Layer 9 of a small transformer language model trained on English Wikipedia (14 layers, counted from 0, width 64). Numbers have three digits each and are written without spaces.
A neuron's activation on a vector x is GELU(weights . x), where the dot is the dot product.
The model reads these tokens: "5" "1" "%" " |" " " "7" "3" "0" " |" " " "3" "2" "." "9" "7" "%" " |" " " "2" "," "2" "1" "4" " |\n" "|" " C" "ow" "l" "it" "z" " |" " "

The vector x that enters this layer's MLP at each token. A number n stands for (n - 500) times 0.0072.
0 "5": 390355592474499319641344493705638535499690352474622349514591277362402535537655276861606390435647805594696458542508326615260302626500613483720697283591626490401108417496641335498652358590349382
1 "1": 258468516299505484762500307543513638811696445333741536320366433363556580636714458425534514642527481524742370626588304304375438453321603598836555331587699586235179506473596417704617474338242470
2 "%": 360353395307556467917514432762483608684717311359541525325560333539442543519617499446557503529562599572634403628717402405434454466217731474854470507458542629310225621359610470647693328243164468
3 " |": 289423570340570356855447426506405712719850552369560598205528275504571463532540526628669570664503687601678341700598404467225392565302579438758510436509556671369204439461461402576656260355285424
4 " ": 298442541338574472802549440459603599694710608388587563195429151505457433416592420473483557707514681551677361638631346389335547555301538424827603271641597706441313445438585495609737311220222548
5 "7": 289452556325443485834442377548460578826595581416658589064342352533410434486786408560413540689520525519677320695709409267402504422319573438850593354646667564409237479508590456618628408298387552
6 "3": 232440556392561494803496329581437542898484470372714412164355485379532459552675491394377493701464576471745369708707359199474484486352603559830530398596627577381148526361621435650627545317405542
7 "0": 295436503499626480725543202591417505808606348460735438210434472412583598537625607377411485692481427514766472669730433270404487475348631604886365353494713556335224513293654380657569512297284493
8 " |": 258467518377636362825580355535347707700781438387687481180491315426629475546574704584534561692475586572705418701665420448268428500299521506864497450461560623430247429479521461510621288293231358
9 " ": 250439522362605476772621370479610582669662555387649490148433157470502458409621549505410532711470660573706392607652370420355554529307492447870578311597595658456320411482651512605708359194186529
10 "3": 208413598320510562778475342523555644782427527303654492078384318490481450503817461538450533698463593550724324627649431300383530431345487477859540436652578588430237456469629569601699407244392558
11 "2": 134417535448549553811557378620502583804437530378728465202359487359524515557672514411369503682453527495725381677676416185419526466409563572854532447571617549285138399481677473665563535210362519
12 ".": 161413499427625374759571296659362624839516503408684490331550384386471542704681681403454384665422641656625363623555432344370444474333566520975579400552497576479291404439512513555671497161242395
13 "9": 269303593233588455770617264437541724713539494483821582207553342487324600645724472386447514684482458563613346427613553381557551270414535315797452341603586588289310389434612496722715490293406553
14 "7": 255354474294611395807596183509464737722558480553813561262529356414420651657663541353460505673464476554623421532654576310516608327388520353847501322539572595256266411395576373779608496348370536
15 "%": 334274407326600388943630305711486677583698376526598568282606318518444613607594615331526535520504571545581463545731492399476550407264686389813487499482439640325250528309632418632685327264179522
16 " |": 317414569335631356922522320483365774656837603468558622205585276494559488577536596538639569663444635612639418685587443378334490516315544407739484439541444671370208407355420393624638223336300500
17 " ": 302421522331621469843568355460589647637687658444607556194452129520453458457597484450477567692500645561667430634613377354364613525318507388815618281647527682418301432392556481633725273224240592
18 "2": 225400561355533575867426421519573667663485653400624568163350391531438451587766383457471574700525520499702343734651414169394523425341515507773623370696593614333198412428589506585645313238422607
19 ",": 279411647458738488786508483646375623805624605345762539285535358451478472537619530378506436525435639543630365811597394193257470358494501369794639417623677560343260487457517565441569493122248458
20 "2": 129328515351582614807523419499542623769406502440740447239496322528447615717805306413456621675459570608672298586589540322453504321374408447801577392572558506317401391459622569716565406163339552
21 "1": 152358517363604551763576383526503566774495484489838462281502418415518651727734325408428619681398550590686402621572508256449464334434444491850514338530584437231442471415553523743569440143286531
22 "4": 171387415446657526803595290558417627827556366476813417349559366477558676638675445388429587665361597553665487675595493325430422370397447463840520336477505535228364517318587448797516428213290558
23 " |\n": 268440518487578313793455404635508645724711432427666531448645325434463635557704627551451598684333569649749336676616458330363512483211401538679541396507411673355273305402546539555725312261087501
24 "|": 367433481300464280660383434474515652805750579408583605278596263525573665564641540650443599669546680561705271499562382530087258573370516457717515479545651512280368306605662453532764362462265367
25 " C": 201491442413378306633498436441682851724711411385460604344536195602524403451635587442502509729516659588800321445447313694310427512442707359700594451531655622332309371490660376533779533335354326
26 "ow": 346351598300458408784482365466562668707538507526456682492428241576546297618566549348590493551471446737681391429543280407492559550667697273780789380365633548283080329600559551475802389332426644
27 "l": 632540540540469328619537303404672565782714473560631678506431349516717417610591460501571517455269437621633439593418439417443598471514747243711514239606817509158219348259441514438845448352239460
28 "it": 435527530362421454962569237602554721644658328431560663467463291573667427615424551411528490398455434708630492391599488498429584400265470452685756300432768441194123348351497537608842376505534526
29 "z": 442530204169392330808565280446554631715694461543498613461500317478513546514558718399543474554528622699598475649611358511412351379211829261753618485502798527375220506409421586583665247479375565
30 " |": 269466547261567342859367352367495665662972540461547661330495342551526369523483534421549628611456574632688344571547441656369391567334594377785544585574669588449182461466453341461777271454358305
31 " ": 295507551263544399707478462362663582735783608364612668313356203534437348397521379341386583667472602551698370595634335571429474544312590367792670342664749639442358478488607484531824347305248434

Each question shows the input weights of one neuron of the MLP. A number n stands for (n - 500) times 0.0021.

n57: 525471531577740435513507429468500691453420364460295408201575594752451510299229539593580307445547704383406544448410569626616458399388680356444450410569661615497630452689471547501430545529614612
On which token does it fire most, and how strongly? 25 " C", at about 0.21

n92: 658463522689574619436480518498498371254463518535562499347453476554633444510534503605438431484508561570542260623463309657534576424455341552577343312419529464499527732612328702571479349470524475
On which token does it fire most, and how strongly? 9 " ", at about 0.26

n249: 514541623420479421484467681600461419530452319486378454461444418525292350537624461480377478654354366608305670534460562517357675456544676693683592538586523491507662679320335492476423450514583564
It fires most on token 5 "7"

n206: 629546513264322511471428641517312557328609421606489559589356584321397531596475587550451515494506543483619492533468594662415523624588442376464369551541604579423505587516167495531592576594456513
Its two highest activations, in order, are on tokens 30 " |", 29 "z"

n251: 519587430584453715502436415550391692514470509500436504642495417556386641383556494560611503498552587517581578618377278561493442361397415540565432663475524429536661458521468449488413335608507425
It fires most on token 29 "z"

n130: 446537455553637403337539517466367253315419507580578386399509648378544490620598475505586632585485617361530465492454462513463493622464607498429479452501363618600461428441662567443489713424375645
On which token does it fire most, and how strongly? 6 "3", at about 0.36

n228: 494592423371428575450601522340372501529592589543524597415571524586602381386426525316405571512390317446447527520477498513527613448528463621589572504540542587561531413542628445599370441394647577
On which token does it fire most, and how strongly? 31 " ", at about 1.2

n162: 668515518712470598587495378570559470693541388488401405463391700375532531411458531612628571486279394371466434342580666494534551425546477603353758493485458419287504455530556517257464451571488471
It fires most on token 28 "it"

n48: 619470511499488300590527303412554345462491672593290453432414557433316407436447516514630505554586536504624640408516575369468512507527421403534604478588482662618606551504539439468540562617574432
It fires most on token 17 " "

n62: 581658484530556486490682531468410528468620596534445458390316371359680563609603494420544498561367482414373477574607476659505584482616548428492331649409423513523480384470493607542594421393635323
On which three tokens does it fire most, strongest first? 8 " |", 16 " |", 27 "l"

n248: 398599615490528555516606405548459396453303609549405597408535637526472426337461403586550525573681524497465573472657274505570785463376200506644562702397457326422479472516504534497562364590499449
It fires most on token 10 "3"

n80: 514475483623395623668586466449489518497595470551452484747426354402484657417603348489557280567531556586424401476658486569454592500390545343538537568450470411553683503540502502289422408503630504
On which token does it fire most, and how strongly? 29 "z", at about 1.1

n127: 580404527473501498429564480721450262503516457483501573572723518455451353245523490522570395538470465417542661429504530418762418277605301422398603540387472651521462665544647518685647410508391508
On which token does it fire most, and how strongly? 2 "%", at about 0.48

n241: 537724556630649469536507611635377442317367515464591511618396612350408665638448565539515611586342435499578568341466435419393304543651522549416620376528494583597448411224369357627559656428527302
Its two highest activations, in order, are on tokens 12 ".", 0 "5"

n70: 447561614393420574325563545583348695489318470575634558364647657369438736407269400627561567624601507275556435330422454588491505390441548434442473434778464231577333456478570496522489533562646498
On which three tokens does it fire most, strongest first? 13 "9", 0 "5", 14 "7"

n82: 606462369490584480295529616489656623396527402428490489505498536593431504499527534478366553576543445394423399423518356534406432472679386389566377532607644564529515651645582505367537379447648527
Its two highest activations, in order, are on tokens 25 " C", 24 "|"

n163: 397464352557429422515489492599445412292464481328526513576404451562412316556487568587573453606496468291687492519478421508449252485571751402349592634563577616518669382606534594576307507647569587
It fires most on token 25 " C"

n246: 396470508565592567598529519511435489479608712405412410582599507764360466517468492435647427408444563447410602406441652447621541475619437566340578457523441407485312384469563417525537410722466407
It fires most on token 28 "it"

n237: 478473720635567604571566332454457411475369575558581497306703459424562416489358585513577447508649663602378571418307506419546425580545435566387508565655399603548533308451563480652378422626347619
On which three tokens does it fire most, strongest first? 16 " |", 17 " ", 9 " "

n182: 417623385535523671338479465554508529277461405423590510390556407511472649505522604573527564512503541678489502437400634431523453444420501763630402527479530348506462555569504486334528386504460572
On which token does it fire most, and how strongly? 8 " |", at about 0.68

n22: 512432546565465342532634620443572406671501687416375629389539489512512529459448423617448398383630603572504502450475510492490490530511149424482475382496480478498659646577358396639531470504585483
On which three tokens does it fire most, strongest first? 24 "|", 4 " ", 17 " "

n1: 540582407539543358552535474570426553548237488600546567489413638501469509480422350264551423418520566457616543512615516559553478497543267453533506428405342531593473454615424466606599643640363543
It fires most on token 14 "7"

n27: 428529330521588495413463355606413484371487373524559327582496482515596512529540638555556549597578612681487548312401492664505508346416437444478535543331551536477604417541603465585410566491356644
On which token does it fire most, and how strongly? 22 "4", at about 1.3

n32: 369515434427527424578666424467514515507516521570351410799569642527455407357594496690480398659521473422689452367539393551514581490322470546445443486483405561449688419433521418421402489693450575
Its two highest activations, in order, are on tokens 23 " |\n", 25 " C"

n253: 663307501512339632431382497473626528398327744389479596427453582518426471559490532631587448527513490423424490465439441453562651422524529433427493484575547633462364573501506473416606509427482655
It fires most on token 18 "2"

n118: 491382628483471549393584526343384482524417527539556472445826451434612518407527528675406483707396147473399420390444473410337517311557639616382430645528544647548555460415560560618520621698449500
Its two highest activations, in order, are on tokens 13 "9", 24 "|"

n235: 445610842585548482404585645414491455489355458538542387654540568422311382568490651491446408562616508636379353328574489351377583475443578585593330297293230497614411452381703644513579510481492759
On which three tokens does it fire most, strongest first? 12 ".", 23 " |\n", 13 "9"

n104: 621497633432608660438497394449573461470476510501384643633579505362531418543647471532675381636517256469357451648623344464462556503517499625389702522477623472601365141400414536445339385605757427
It fires most on token 26 "ow"

n193: 622594722648565543515402555551522390411484449524522524497379617270274686715484369471561686505561388725422370394504546536554536460707447426548470504458632398527413381423284516307563329535539518
It fires most on token 27 "l"

n44: 316607569547353683347429586584520360616458439487645713599368544495539344336452390643324765474597565442319375401487378378580593650543511588482516524629507454646566410427507406368516327640451596
It fires most on token 31 " "

n69: 532571448488522746429638537361341411327427468634491533409504626480522493492630597533551334438500368462469325574553426551428595639781710528343635554476458256576391322566475471556548451385431619
On which token does it fire most, and how strongly? 26 "ow", at about 0.96

n9: 409485567429530495431429542570454643492515467694546520675353538560451410581528359493573399515589489532452319412415471602589466542513353420492489466446522446706552476272593526512501545505531382
On which token does it fire most, and how strongly? 0 "5", at about 0.49

n91: 462508527608501560538745413558415497604505590455441433637449404547332386607553617535628454396657582352700518695546288473568353415526450621338243619424483491424644600454406406499321579602434519
It fires most on token 7 "0"

n39: 526372612410586484416560505377457597328428571571602499541462413334542431562438521470659521563531577382403328604370643544635660404247603411330647526629507507411642331643360463517540431549510718
It fires most on token 13 "9"

n66: 509566469471410551464608426547467515519627541434453464453428457546505562374435482444580437577471573595436434410399446522488637539521559582520543523478428553597455401572467390527445492482538579
It fires most on token 25 " C"

n37: 485623552405378479410568634647709464509371449758405507455491392418430508505388492581541719430373559431594505659308472412492522392436327328532614379530499332398823500601526589537478462658484434
It fires most on token 21 "1"

n129: 446594551414560591514643643276426448333347501317610292511574486368482772502582378548485383640519493443736383569460711475512351621528665552380552516651527307333508632432366559623356353700513484
Its two highest activations, in order, are on tokens 21 "1", 20 "2"

n100: 513687537659626368564440548464527489301613420287654497657423492450497500720435414601322488448487480473351456513534489525630610482708343429370426305506498490493551468377379346729806718337571313
Its two highest activations, in order, are on tokens 27 "l", 28 "it"

n59: 481495488488586522530589690444449590308445627464243582407503487620684501457447584583489345553511521452401410584611397270393594531486440395281457571423553567289563412632653429512583530575717591
It fires most on token 18 "2"

n110: 433473529478625372457567532487535638455576315578538579562543380518379563539471561495500525426591523501359560565423592582674572385493381543409570437530436513524661444425506341676589184573472581
It fires most on token 15 "%"